Layer 4 of a small transformer language model trained on English Wikipedia (16 layers, counted from 0, width 96).
A neuron's activation on a vector x is GELU(weights . x), where the dot is the dot product.

Input weights of the MLP neurons that the questions are about. A number n stands for (n - 500) times 0.00084.
n7: 595,605,389,259,449,479,678,583,547,407,655,500,492,615,532,670,804,488,484,448,422,240,447,723,640,120,603,440,411,564,262,504,597,648,564,492,319,314,598,414,572,566,432,338,616,618,649,406,276,578,253,386,622,496,546,489,727,568,478,500,723,477,433,633,299,366,564,537,445,226,496,463,468,655,496,612,244,512,699,448,443,457,835,385,536,592,433,480,679,533,584,533,398,215,429,556
n34: 484,599,504,624,516,643,466,461,311,508,526,593,441,395,731,500,410,703,422,854,488,504,477,470,419,300,204,696,346,662,536,634,829,461,565,508,533,369,446,518,587,500,281,366,461,531,718,481,430,535,441,532,381,265,765,532,504,575,529,591,609,354,596,535,471,468,428,254,608,296,516,563,255,554,312,566,446,648,429,402,319,581,595,208,462,481,429,515,359,420,449,435,512,671,515,583
n44: 589,463,664,590,559,779,454,131,450,608,574,570,655,532,629,551,531,568,416,685,232,634,487,400,288,417,449,611,695,404,405,538,318,198,276,752,340,324,574,658,783,456,536,576,659,461,491,483,140,443,487,500,319,428,350,480,687,456,296,643,508,448,324,443,573,558,618,240,572,526,536,602,393,439,587,326,422,939,640,428,543,471,380,610,347,299,513,534,327,610,554,705,536,381,680,360
n59: 322,449,590,583,468,614,504,422,720,413,493,320,539,548,628,275,457,455,369,459,523,371,296,584,624,595,604,384,819,720,341,581,399,454,476,508,720,585,473,785,384,339,524,688,442,515,327,439,426,286,582,346,349,725,628,433,391,415,561,500,536,645,441,562,465,535,623,724,529,420,675,593,440,580,341,283,417,449,362,253,348,390,560,611,694,504,438,485,464,627,477,363,611,367,471,537
n73: 335,562,439,458,631,157,182,657,753,427,385,492,401,250,452,543,463,413,320,736,410,577,356,341,446,528,287,365,454,526,563,547,708,484,653,592,412,582,476,670,592,370,492,355,381,658,328,370,370,492,475,613,930,418,365,508,446,455,457,596,550,575,372,664,737,629,808,331,426,504,504,384,452,524,556,727,520,415,540,459,516,345,528,784,488,635,579,524,458,533,421,362,403,519,554,551
n87: 672,369,466,479,563,782,445,763,604,616,500,589,455,698,520,325,676,488,593,448,606,320,416,546,408,613,500,524,668,403,412,531,611,613,745,546,443,419,512,354,433,758,579,667,736,347,195,238,370,520,426,246,558,267,679,421,569,176,483,265,648,344,469,272,575,475,554,624,434,508,381,570,543,488,660,447,536,442,465,346,484,465,698,436,622,508,373,619,634,573,652,367,433,496,716,590
n92: 438,574,489,748,402,555,244,214,555,488,512,573,405,368,468,480,488,702,705,392,529,205,359,371,535,553,595,751,500,654,661,504,523,553,590,529,546,556,427,698,676,439,252,579,484,532,562,565,448,463,271,433,543,276,331,198,484,421,660,550,485,425,793,327,319,391,339,391,622,663,496,587,607,358,342,473,488,309,429,522,342,660,564,610,433,588,546,532,678,526,679,597,661,458,804,290
n122: 491,454,660,532,468,685,551,460,67,517,417,469,682,441,319,716,367,240,469,733,262,270,396,668,646,386,445,432,670,413,655,605,554,430,532,432,376,583,426,266,461,478,337,445,544,609,606,574,641,373,630,591,454,580,442,703,596,261,347,805,615,387,605,522,415,603,605,269,652,596,611,438,410,513,739,231,843,563,470,468,456,596,724,328,415,402,496,491,409,654,509,282,800,352,446,457
n127: 408,673,689,287,419,449,532,730,540,308,438,459,575,457,581,611,500,168,367,719,608,337,341,421,484,278,320,496,426,509,688,500,613,446,793,521,554,409,595,645,476,549,568,373,467,467,330,562,452,381,500,296,563,544,317,324,284,336,548,589,666,568,603,583,397,741,235,201,631,652,341,295,472,672,651,574,586,587,512,440,639,484,767,646,785,580,479,504,603,511,382,578,551,539,575,312
n140: 588,229,643,526,504,581,401,429,405,586,574,681,658,500,290,397,316,560,550,358,691,500,537,378,398,512,528,359,438,660,731,448,317,793,375,759,438,744,475,563,318,591,419,627,567,66,496,747,584,668,534,623,346,421,571,466,579,443,321,424,558,283,449,483,656,555,295,512,512,619,718,500,520,717,320,438,500,378,396,391,508,319,293,500,532,544,848,541,551,389,357,463,667,434,445,492
n187: 587,676,361,381,466,398,448,542,465,353,734,738,76,358,504,476,859,508,483,532,628,622,581,386,559,598,316,339,535,586,402,532,539,809,767,250,183,265,566,629,532,430,534,548,583,602,583,689,597,348,605,602,484,468,392,511,657,382,670,496,280,618,398,409,382,555,624,520,326,377,592,538,516,426,675,457,264,543,452,466,369,453,666,396,464,576,554,593,470,452,752,500,457,485,260,468
n191: 508,609,618,626,389,261,405,436,598,559,455,346,580,496,724,546,428,607,484,422,639,484,656,598,650,630,462,685,773,479,414,572,478,358,648,358,196,325,512,598,597,729,849,420,548,445,444,343,454,551,500,280,311,386,584,573,508,314,383,496,400,485,560,484,427,383,594,594,599,445,396,500,588,527,367,422,278,432,787,335,571,666,667,592,757,423,652,333,693,372,424,429,516,589,353,397
n192: 773,368,500,496,564,587,504,504,364,447,485,588,601,536,504,764,406,504,310,303,392,630,409,665,533,538,347,286,496,476,532,515,493,600,452,345,623,642,412,445,617,581,528,496,310,791,593,308,743,534,606,619,607,507,461,785,551,475,488,638,356,475,537,333,408,441,544,626,293,285,578,477,661,256,534,467,268,397,537,580,469,621,477,421,380,583,633,382,164,635,680,496,552,344,636,384
n228: 893,454,300,698,378,226,399,549,529,509,636,635,681,623,581,618,540,445,219,758,706,379,354,433,492,439,534,479,645,445,260,341,261,522,450,513,479,219,457,450,688,474,415,290,610,743,553,609,752,604,540,396,550,487,421,581,608,468,403,839,488,399,654,372,403,384,681,664,542,300,602,318,470,721,323,685,366,604,432,492,704,383,436,435,407,662,531,599,514,406,691,552,306,238,350,398
n246: 445,400,630,396,609,530,492,641,464,621,751,609,355,689,570,533,526,659,343,508,593,141,612,371,492,622,365,471,528,474,517,277,408,652,592,322,413,269,685,436,450,605,374,322,394,517,593,744,351,689,976,478,233,366,279,578,404,488,558,612,508,259,621,287,313,534,522,412,350,542,637,675,303,554,479,436,563,560,533,446,563,673,496,496,238,562,440,413,522,496,569,324,234,686,544,512
n248: 334,264,715,703,242,640,803,662,680,616,637,626,325,490,459,627,267,236,717,712,434,574,283,352,380,173,400,454,225,176,651,743,717,448,446,688,712,554,528,147,514,659,389,793,684,677,519,584,420,472,639,631,293,505,599,687,375,331,674,462,650,569,473,647,400,558,306,356,735,635,391,519,486,584,263,473,551,451,423,453,575,549,615,557,477,445,457,440,403,576,457,416,398,288,478,505
n258: 595,459,391,649,370,612,861,425,541,469,456,516,571,472,775,519,504,281,433,370,708,527,250,500,326,570,451,766,404,435,625,575,463,582,508,452,482,303,659,359,435,586,460,560,480,732,457,481,159,453,393,661,567,466,453,399,615,572,298,631,646,547,485,413,676,448,803,577,635,329,449,615,333,674,388,507,508,530,598,454,566,500,477,464,632,682,559,439,508,388,286,454,504,236,340,338
n270: 545,488,229,662,324,467,352,340,469,520,626,528,459,605,401,512,561,652,654,147,488,292,349,427,615,259,516,465,779,778,416,457,420,403,407,674,636,423,448,496,326,689,554,341,748,384,565,745,496,488,553,421,485,589,386,526,577,541,709,496,606,355,469,573,388,644,333,568,616,428,557,606,516,572,233,409,707,488,316,423,228,369,559,710,402,480,582,313,617,460,640,460,396,534,639,351
n274: 305,703,540,562,576,240,401,522,357,530,646,329,431,607,487,483,743,413,491,572,431,428,559,578,626,611,280,533,662,455,553,188,439,586,406,377,307,500,410,231,538,774,244,348,375,487,659,560,578,381,618,703,677,414,707,555,720,579,654,430,476,374,684,491,717,430,407,496,442,534,491,704,446,407,500,637,703,463,450,383,487,737,626,416,712,149,557,475,571,562,422,292,230,629,492,770
n281: 697,525,479,404,535,512,410,470,439,381,578,485,311,508,412,431,629,485,534,765,466,567,684,546,511,645,670,573,365,797,310,284,489,519,762,612,430,654,541,586,474,500,639,554,372,559,334,522,408,314,420,655,514,385,409,666,664,459,456,611,672,459,364,621,579,638,504,422,327,344,394,515,387,585,667,504,256,622,438,184,467,361,438,598,391,292,412,570,337,439,710,455,384,616,461,453
n291: 167,425,573,673,505,237,429,596,330,661,451,542,521,299,546,283,521,429,589,135,537,376,515,510,321,651,419,633,728,396,310,329,678,688,724,802,652,351,448,475,510,709,748,877,432,458,542,432,450,417,244,209,641,636,600,558,480,495,832,447,569,437,410,727,278,313,462,598,721,94,442,755,454,516,246,836,660,795,515,225,251,370,736,617,591,541,372,464,538,589,612,172,522,225,550,302
n296: 432,468,480,496,474,283,581,376,334,584,707,614,572,478,612,663,590,267,314,405,640,550,429,347,444,504,635,693,412,579,509,520,428,437,311,187,615,429,571,552,620,770,444,500,572,332,767,702,820,580,234,461,561,435,411,527,380,414,585,534,571,652,528,636,457,871,531,634,739,525,393,380,582,722,233,452,525,605,394,653,550,375,334,783,475,447,350,384,242,394,332,425,330,361,411,447
n318: 553,591,415,670,590,357,458,482,612,569,578,405,706,477,245,692,364,525,334,445,452,607,679,359,455,487,332,585,652,369,424,658,430,353,432,652,406,262,543,252,615,279,290,579,356,603,326,452,481,716,712,880,608,433,364,428,789,484,367,558,659,512,624,631,436,473,397,302,588,798,667,592,555,569,547,291,586,276,403,291,392,496,530,561,403,568,390,462,743,718,818,461,522,435,558,239
n368: 710,621,433,525,467,270,354,476,447,686,455,639,432,832,563,531,565,330,644,327,548,449,307,572,439,409,519,321,398,583,368,600,560,476,546,484,545,546,516,519,633,392,344,281,576,270,496,464,300,297,784,578,270,500,544,193,477,552,635,561,642,423,561,246,566,271,579,690,550,623,358,492,593,694,488,583,397,527,384,721,698,629,465,671,481,726,642,476,359,489,671,452,417,646,435,438
n383: 380,395,530,161,290,439,783,492,561,465,710,421,548,661,500,408,705,366,301,407,802,535,488,372,598,504,419,793,418,376,488,606,605,666,699,382,511,433,583,330,450,421,565,751,628,354,253,362,344,539,520,439,549,477,488,581,379,551,324,561,682,420,368,788,467,472,463,724,466,378,456,235,596,555,543,265,367,591,588,424,535,402,313,522,569,415,488,543,681,468,593,535,598,574,564,442

Each question shows a token from some text and the vector x that enters the MLP there. A number n stands for (n - 500) times 0.011.

"pt": 420,560,415,494,577,478,683,488,705,582,466,384,710,517,543,317,508,549,329,597,506,404,577,559,483,690,644,457,456,552,383,511,345,402,674,473,362,722,606,505,228,405,528,508,539,723,597,429,511,466,452,494,492,602,533,657,392,570,552,475,389,598,383,367,562,395,438,394,603,559,420,386,283,327,620,573,529,425,271,795,658,452,510,361,465,438,432,474,553,344,505,634,637,528,472,552
Which of these neurons fires most? n59

" to": 579,431,277,598,590,448,581,593,438,492,452,460,671,476,513,399,542,392,414,354,406,664,504,722,365,526,592,619,662,480,500,537,533,450,606,510,478,558,507,682,466,502,709,531,426,489,645,451,507,592,542,342,671,493,482,659,262,674,654,391,295,630,510,458,505,430,467,469,465,366,211,393,345,389,531,683,510,515,433,679,589,350,509,299,431,396,446,633,530,346,490,487,610,473,409,539
Which of these neurons fires most? n291

" less": 612,425,304,398,515,538,522,546,681,558,426,602,728,495,486,454,472,499,352,369,404,518,510,507,559,643,622,561,577,481,507,612,584,411,562,454,411,671,542,538,357,343,557,559,620,328,606,370,396,634,418,430,637,532,496,553,300,691,533,322,515,778,508,391,580,245,435,346,376,552,547,561,335,468,425,611,493,335,467,690,635,562,531,411,345,381,428,565,532,331,540,594,684,525,332,589
Which of these neurons fires most? n87

" 2nd": 428,503,174,488,497,517,701,479,699,610,421,423,668,436,463,451,437,436,384,449,473,485,577,562,554,642,754,610,608,402,445,686,589,610,563,677,477,641,446,571,383,470,364,492,397,373,574,627,346,480,516,398,553,629,331,644,450,706,541,343,333,732,568,426,578,431,449,326,340,564,278,563,380,449,384,523,521,398,332,747,474,475,542,456,351,487,520,461,671,326,599,534,352,591,446,608
Which of these neurons fires most? n270

" either": 467,627,320,580,405,530,485,518,450,464,444,421,696,454,462,374,469,442,437,419,383,496,491,604,538,544,668,555,600,453,463,594,503,575,545,438,418,690,487,861,438,503,593,526,532,506,549,542,283,571,507,346,536,550,608,588,431,628,604,345,396,636,654,378,433,349,416,192,378,412,379,549,366,481,452,503,634,419,419,729,593,633,527,289,466,454,486,542,713,312,582,442,660,452,429,587
The most active neuron and its activation: n92, at about 1.6

" education": 548,323,234,491,471,543,618,465,724,566,560,477,645,408,618,414,482,445,324,575,492,537,656,589,492,668,659,555,530,531,513,675,438,456,646,376,507,578,574,606,396,572,673,460,477,452,592,351,411,483,473,563,694,467,501,678,330,783,630,297,450,726,383,403,442,397,458,272,409,501,359,417,383,397,465,465,570,372,363,722,658,506,555,470,277,420,454,476,603,339,437,544,478,568,431,434
Which of these neurons fires most? n258

" |": 481,533,143,430,510,639,695,384,526,561,488,583,780,429,535,393,462,533,393,445,401,615,551,701,474,473,675,518,571,389,463,627,449,424,490,518,570,687,234,553,422,520,653,522,464,448,641,549,361,592,521,451,504,684,463,631,505,586,495,454,360,613,457,348,466,548,319,374,463,591,337,458,385,481,535,737,566,408,502,702,495,471,414,236,319,467,484,567,688,313,568,483,385,592,533,514
Which two neurons fire most, strongest first? n270, n192

" for": 566,467,276,547,560,547,629,621,597,529,517,402,652,541,438,343,561,472,411,416,383,652,593,636,400,643,603,527,681,556,449,439,469,341,584,604,509,622,352,722,350,395,546,402,499,493,550,561,322,639,605,276,591,560,601,654,338,486,642,360,253,694,430,447,575,460,463,329,461,554,293,433,488,459,533,628,540,471,356,733,580,420,553,348,382,421,460,505,506,338,500,531,593,457,400,565
Which of these neurons fires most? n59

"39": 486,583,197,440,580,637,644,473,573,548,436,551,668,451,572,489,473,468,463,519,524,426,654,530,431,467,773,614,358,307,469,593,433,401,580,525,417,748,471,707,400,477,476,569,442,482,666,499,538,564,507,457,557,592,485,771,410,505,480,390,379,735,394,402,674,395,435,346,462,532,294,382,346,410,426,606,364,496,404,716,506,504,425,361,316,545,436,611,705,332,680,513,427,407,417,617
Which three neurons fire most, strongest first? n7, n281, n228

" has": 450,511,249,549,422,596,732,481,553,590,424,539,692,511,361,295,634,393,369,632,305,541,554,552,408,542,572,497,564,505,497,505,480,483,610,433,502,518,503,621,271,496,616,465,543,470,547,566,381,733,526,438,634,509,575,617,374,700,649,460,302,676,640,371,467,560,483,197,438,526,319,424,395,466,493,595,398,363,309,641,640,376,530,298,468,454,433,662,626,349,541,580,556,548,374,589
Which three neurons fire most, strongest first? n127, n187, n34

" that": 439,584,363,582,613,659,575,484,479,554,412,392,694,622,380,318,451,374,448,466,567,490,562,464,403,516,672,635,565,543,436,591,557,437,517,460,429,671,575,649,548,561,614,533,423,648,558,476,442,661,670,376,651,461,568,587,325,574,469,466,304,538,516,225,474,531,371,226,502,572,376,431,319,411,704,477,563,424,366,635,590,471,599,367,425,483,498,593,619,318,494,421,619,449,391,402
Which three neurons fire most, strongest first? n122, n127, n87

" in": 543,346,254,549,494,451,766,623,566,514,495,446,667,582,597,441,505,494,354,521,402,631,488,664,447,636,688,466,662,509,502,432,544,396,556,551,523,603,362,679,438,394,537,488,421,449,485,489,405,603,496,267,598,581,586,567,354,560,579,297,250,637,475,414,632,442,467,324,470,647,239,424,460,342,536,653,514,486,362,737,649,389,525,447,517,406,420,562,611,285,488,478,546,544,453,594
Which of these neurons fires most? n87

" this": 350,501,302,476,526,572,621,395,513,536,480,375,753,553,415,414,391,381,304,546,446,479,617,431,517,592,712,585,458,537,465,628,653,368,410,469,415,559,595,595,470,511,642,493,394,451,579,459,391,570,609,349,657,523,422,611,335,647,550,327,453,649,562,392,538,493,469,255,530,601,327,531,396,363,567,549,574,407,415,725,709,445,666,377,305,487,478,493,662,474,530,476,647,618,343,535
Which three neurons fire most, strongest first? n127, n122, n318

"oll": 384,451,217,575,587,566,622,480,639,542,498,555,551,597,506,491,437,497,465,381,296,510,552,543,486,583,424,551,597,412,357,532,546,401,556,475,277,709,719,411,408,636,444,445,430,546,533,582,386,666,484,511,405,567,631,713,345,565,549,432,565,706,667,338,419,290,486,340,445,513,371,430,364,516,454,419,505,487,231,598,656,560,467,397,430,583,535,524,754,537,488,588,502,628,401,537
Which two neurons fire most, strongest first? n246, n318

" get": 456,495,206,546,490,441,596,472,503,459,501,609,781,443,400,398,449,488,315,536,290,597,575,561,513,576,613,577,563,555,570,559,542,563,623,400,443,602,430,622,202,377,562,429,497,480,581,545,341,629,499,474,676,551,627,593,357,602,632,501,404,647,546,437,454,443,510,252,501,454,375,439,363,333,474,525,530,506,343,691,536,471,676,304,386,431,406,404,502,329,631,512,766,605,425,631
The most active neuron and its activation: n34, at about 1.5

" 1969": 448,414,149,479,566,556,699,458,702,617,505,553,724,474,420,438,398,353,536,564,592,459,614,654,485,473,750,533,520,399,506,665,435,388,573,542,496,660,509,553,380,529,416,531,284,533,539,463,342,564,542,441,558,550,534,670,388,466,550,357,335,778,402,507,566,404,462,274,412,596,361,503,292,491,509,480,403,412,362,886,580,463,474,555,304,485,466,557,532,494,692,498,460,490,400,553
The most active neuron and its activation: n248, at about 1.3

"\"": 373,570,227,491,390,520,665,532,618,607,449,419,662,411,701,353,390,386,615,473,573,567,605,521,506,688,774,549,492,609,405,601,469,421,526,421,431,613,395,611,382,431,595,486,441,535,719,378,417,509,582,530,817,570,554,677,447,424,649,464,308,583,392,432,541,456,395,477,283,643,272,439,321,503,569,474,413,440,327,638,466,449,491,443,339,507,373,677,650,430,410,569,556,541,387,600
Which two neurons fire most, strongest first? n59, n281

"-": 484,484,329,430,519,495,635,476,458,560,421,480,699,447,564,520,494,514,490,410,412,518,659,610,420,567,621,617,454,529,371,695,657,544,458,491,647,544,581,677,377,540,395,397,463,572,783,501,496,580,463,359,611,598,392,605,271,558,448,504,419,621,474,532,465,329,360,389,483,674,265,394,401,477,424,742,506,477,411,765,615,500,359,312,467,352,484,442,610,382,503,512,471,474,440,614
Which of these neurons fires most? n296

" be": 531,525,304,522,513,536,504,536,454,442,539,718,745,437,453,418,571,415,394,424,342,644,585,522,449,540,718,569,530,534,525,563,573,500,544,450,447,545,509,677,210,417,515,464,470,567,701,464,311,703,437,523,652,505,493,594,271,623,655,410,240,661,544,402,481,494,532,307,398,520,381,453,246,392,478,513,462,481,405,688,549,462,477,247,488,537,440,626,638,323,534,473,677,610,364,566
Which of these neurons fires most? n187

"le": 603,505,285,530,510,632,579,381,440,530,627,534,697,508,555,366,476,514,434,531,395,608,655,596,310,597,554,434,477,495,482,465,488,473,614,409,485,617,559,520,377,450,486,599,428,548,603,436,392,436,677,400,604,438,641,729,347,588,594,419,315,636,403,439,431,313,560,333,433,485,451,382,206,415,448,626,584,415,334,768,438,543,540,446,399,481,388,711,596,423,441,545,643,762,383,527
Which of these neurons fires most? n34

" and": 520,399,338,600,578,652,690,598,513,486,444,507,536,495,481,386,627,439,511,502,397,578,595,669,401,620,725,581,554,428,355,612,576,387,494,397,417,645,368,659,322,454,524,437,426,422,644,495,452,616,583,408,714,651,470,609,456,675,493,485,257,647,478,352,418,342,353,404,456,585,342,352,199,553,601,597,478,501,470,635,584,517,628,434,404,418,409,544,633,459,497,366,608,444,394,540
The most active neuron and its activation: n7, at about 0.29

" any": 465,484,188,481,455,536,435,482,563,580,483,398,745,534,494,443,555,504,370,329,408,546,451,466,477,669,552,524,428,561,431,653,570,386,539,473,418,473,555,700,378,397,638,416,486,421,578,526,370,580,569,351,667,587,357,619,315,679,515,405,343,683,558,348,601,409,474,282,455,482,449,477,360,491,519,537,506,407,443,825,594,614,673,324,287,462,465,601,648,397,527,514,730,648,540,523
Which two neurons fire most, strongest first? n92, n73

" Cl": 585,594,277,591,437,550,540,450,579,536,436,458,411,471,338,401,427,510,310,403,418,624,691,609,409,687,544,396,559,639,282,513,655,570,424,672,512,661,584,402,330,533,603,373,440,479,704,517,355,519,518,387,594,671,344,686,319,605,490,390,370,697,565,554,591,405,458,332,422,750,402,486,360,359,531,488,559,493,454,705,538,419,497,320,541,511,475,516,609,408,525,607,428,514,497,522
Which two neurons fire most, strongest first? n270, n73

",": 571,567,241,534,528,432,755,632,582,510,433,469,681,423,506,431,520,371,410,495,474,600,579,630,402,512,598,610,490,571,428,517,462,428,551,313,539,639,448,697,434,431,731,442,453,511,563,332,395,511,579,383,609,698,534,613,462,687,450,368,322,635,475,337,479,431,466,261,403,639,327,451,358,451,529,687,544,496,405,708,559,486,517,300,415,434,477,609,598,356,541,346,627,527,382,591
The most active neuron and its activation: n258, at about 0.1

" rel": 573,501,216,573,386,360,550,522,652,540,396,430,484,516,283,406,532,448,418,499,425,566,617,639,487,607,584,528,575,398,474,731,483,479,646,633,414,773,494,596,406,542,487,560,384,499,591,448,495,544,369,465,412,685,472,563,308,531,502,386,426,648,613,435,407,439,421,297,478,576,396,600,441,495,625,440,508,276,466,697,725,359,554,329,388,363,521,635,680,487,517,451,555,575,567,538
Which two neurons fire most, strongest first? n318, n92

"ka": 486,522,244,485,518,548,514,638,534,443,420,541,700,613,473,396,400,421,353,560,494,635,533,538,573,617,684,543,383,455,509,449,430,447,499,519,498,691,393,463,327,635,668,452,455,491,530,446,565,458,544,370,627,595,438,561,396,739,502,598,328,718,443,443,287,398,468,293,418,552,208,355,309,494,544,727,449,535,508,896,503,522,470,483,328,512,525,673,627,401,492,616,474,370,455,611
Which of these neurons fires most? n228

" had": 484,563,240,583,423,526,666,446,464,624,454,545,687,460,366,290,633,442,328,651,365,511,521,511,478,568,649,523,604,505,502,486,435,508,576,499,461,539,524,678,267,518,623,549,530,450,540,614,446,717,563,433,649,502,540,559,361,733,590,430,189,610,546,422,496,596,490,266,391,515,271,418,363,482,444,582,407,359,273,710,607,411,605,340,459,479,410,648,593,280,553,518,550,572,399,551
Which of these neurons fires most? n187

" o": 528,416,286,464,511,492,393,451,625,533,516,534,516,476,444,449,514,482,311,506,498,608,508,586,422,726,738,409,453,458,359,450,473,483,444,656,464,640,460,645,517,511,536,543,558,379,763,481,468,647,557,253,653,688,534,592,357,673,579,514,322,647,634,486,334,451,586,215,505,559,363,479,252,385,693,634,446,434,439,620,440,503,420,352,470,379,569,638,701,331,449,557,562,454,427,580
Which of these neurons fires most? n228

" the": 419,466,279,526,524,581,599,503,617,480,483,339,833,437,456,408,546,392,346,447,377,572,595,534,496,576,737,513,496,516,462,501,599,471,471,489,425,570,273,795,340,497,686,474,492,482,550,487,375,523,606,315,539,583,397,673,376,560,580,302,335,554,556,436,459,400,455,356,516,656,324,537,410,465,553,560,594,357,387,685,674,507,579,379,374,545,535,565,714,437,517,523,591,505,386,539
The most active neuron and its activation: n191, at about 0.36

" onto": 385,355,274,551,535,487,662,518,531,445,396,412,699,523,488,387,520,428,325,595,357,685,650,625,505,608,646,491,638,603,573,517,532,453,528,540,507,661,397,727,565,422,614,660,403,471,496,478,415,647,595,320,519,523,608,588,283,600,657,437,291,613,442,508,404,474,523,312,495,429,392,430,302,520,566,620,508,472,316,666,452,463,609,406,267,473,526,548,575,289,473,456,528,512,387,505
Which three neurons fire most, strongest first? n59, n291, n73

" are": 519,487,175,510,443,525,642,635,445,492,483,617,758,513,437,507,573,375,328,464,338,463,619,588,410,488,652,541,568,512,431,544,524,597,571,486,417,578,463,672,230,465,593,396,586,513,579,542,336,727,414,533,624,566,449,577,430,687,639,425,300,714,525,329,536,514,426,258,387,590,342,470,343,342,556,540,458,436,369,635,597,566,473,269,456,497,510,611,587,344,553,501,640,537,419,482
Which of these neurons fires most? n187

"=": 479,433,355,477,606,595,736,633,662,507,499,438,764,523,500,341,457,491,261,487,419,478,508,689,484,475,588,550,636,489,470,526,513,506,446,404,519,672,379,692,260,537,492,470,331,676,583,665,360,556,536,436,604,618,315,682,364,618,626,384,430,539,495,488,504,384,390,213,463,580,453,417,500,491,503,571,473,369,630,612,618,494,507,392,344,383,489,677,521,227,482,569,491,561,370,539
Which two neurons fire most, strongest first? n246, n127

" been": 500,544,358,594,467,536,602,606,432,442,437,669,676,434,358,450,632,417,349,507,413,622,546,587,492,557,601,602,636,495,433,606,595,482,477,506,479,522,562,678,210,346,540,508,516,515,588,531,346,655,452,524,610,572,455,590,335,657,598,351,242,751,481,417,536,445,501,322,398,529,281,479,261,434,483,559,411,491,351,678,633,445,469,256,462,514,473,650,619,255,562,478,648,556,344,484
Which of these neurons fires most? n187

" would": 573,485,269,630,584,522,621,537,556,542,405,549,748,418,309,378,570,391,413,424,353,469,516,538,419,535,700,592,667,475,484,530,489,545,533,564,412,617,436,622,443,568,685,557,409,534,537,493,563,658,584,455,633,577,513,645,284,711,664,449,203,663,544,478,422,528,422,311,323,405,250,436,296,410,554,603,452,442,402,595,510,515,582,281,420,459,410,609,544,346,494,396,651,553,461,508
The most active neuron and its activation: n291, at about 1.7

"d": 527,557,262,437,432,495,597,447,508,565,497,331,682,482,599,409,466,376,351,584,461,386,623,702,458,638,683,562,585,549,604,555,388,528,567,356,362,586,587,509,333,502,498,511,562,557,453,526,616,453,515,406,592,559,539,615,432,690,625,386,273,670,407,479,541,352,394,437,336,512,371,424,182,483,427,729,528,534,359,732,614,669,546,479,401,455,427,526,533,367,494,390,635,649,366,591
Which two neurons fire most, strongest first? n274, n191

"on": 460,517,256,554,585,667,726,272,530,414,517,433,684,489,665,368,461,498,433,618,436,554,691,551,565,602,676,476,521,582,433,525,573,492,596,505,452,596,496,570,337,524,483,540,444,560,564,331,473,588,498,392,449,662,596,754,348,778,583,502,412,616,412,407,416,521,478,393,426,412,443,337,324,303,505,493,523,376,257,658,524,629,490,381,381,462,513,632,580,416,424,496,395,645,320,556
Which two neurons fire most, strongest first? n34, n59

"'": 387,562,200,549,611,606,498,621,506,585,508,500,804,432,551,323,524,398,637,432,348,578,558,514,392,575,709,486,434,514,526,621,478,452,576,604,484,583,503,572,360,582,523,407,501,524,517,594,479,540,667,589,728,591,512,555,331,512,479,498,284,618,500,436,320,417,407,359,363,618,259,379,402,428,451,614,483,292,254,705,559,482,472,447,595,579,461,609,721,459,454,546,485,474,365,477
Which of these neurons fires most? n127

"s": 524,470,376,547,540,579,703,618,637,500,419,532,693,529,544,421,476,361,337,417,400,498,613,547,380,570,849,430,512,464,366,499,390,523,544,488,503,651,541,494,291,672,526,379,476,521,530,505,454,531,474,491,585,536,570,697,506,635,580,426,428,713,477,393,605,492,375,206,370,552,177,377,260,368,588,587,601,435,393,755,503,643,588,493,386,481,381,513,612,478,442,562,381,654,379,547
Which of these neurons fires most? n274

" off": 479,349,174,593,516,555,720,468,485,552,430,463,603,600,526,494,487,500,319,606,252,576,537,678,497,685,535,581,585,473,503,559,591,575,626,644,415,609,395,559,444,382,573,528,423,545,541,565,508,489,452,322,503,641,535,558,256,573,604,475,315,662,457,490,589,434,458,230,475,571,460,507,255,527,463,573,483,492,432,699,603,448,505,413,253,475,566,388,555,270,393,416,645,687,404,545
Which three neurons fire most, strongest first? n34, n122, n73

"med": 582,518,249,499,519,544,591,634,651,495,351,384,608,596,437,392,520,503,385,490,421,412,619,707,463,717,616,550,564,527,488,596,375,542,611,504,481,643,465,475,317,541,546,559,488,494,415,413,509,372,509,416,455,549,494,669,306,653,703,364,400,602,318,382,501,379,459,430,432,567,233,390,276,627,515,660,474,391,376,835,643,545,585,472,356,440,515,634,429,421,543,499,539,591,482,489
The most active neuron and its activation: n87, at about 1.3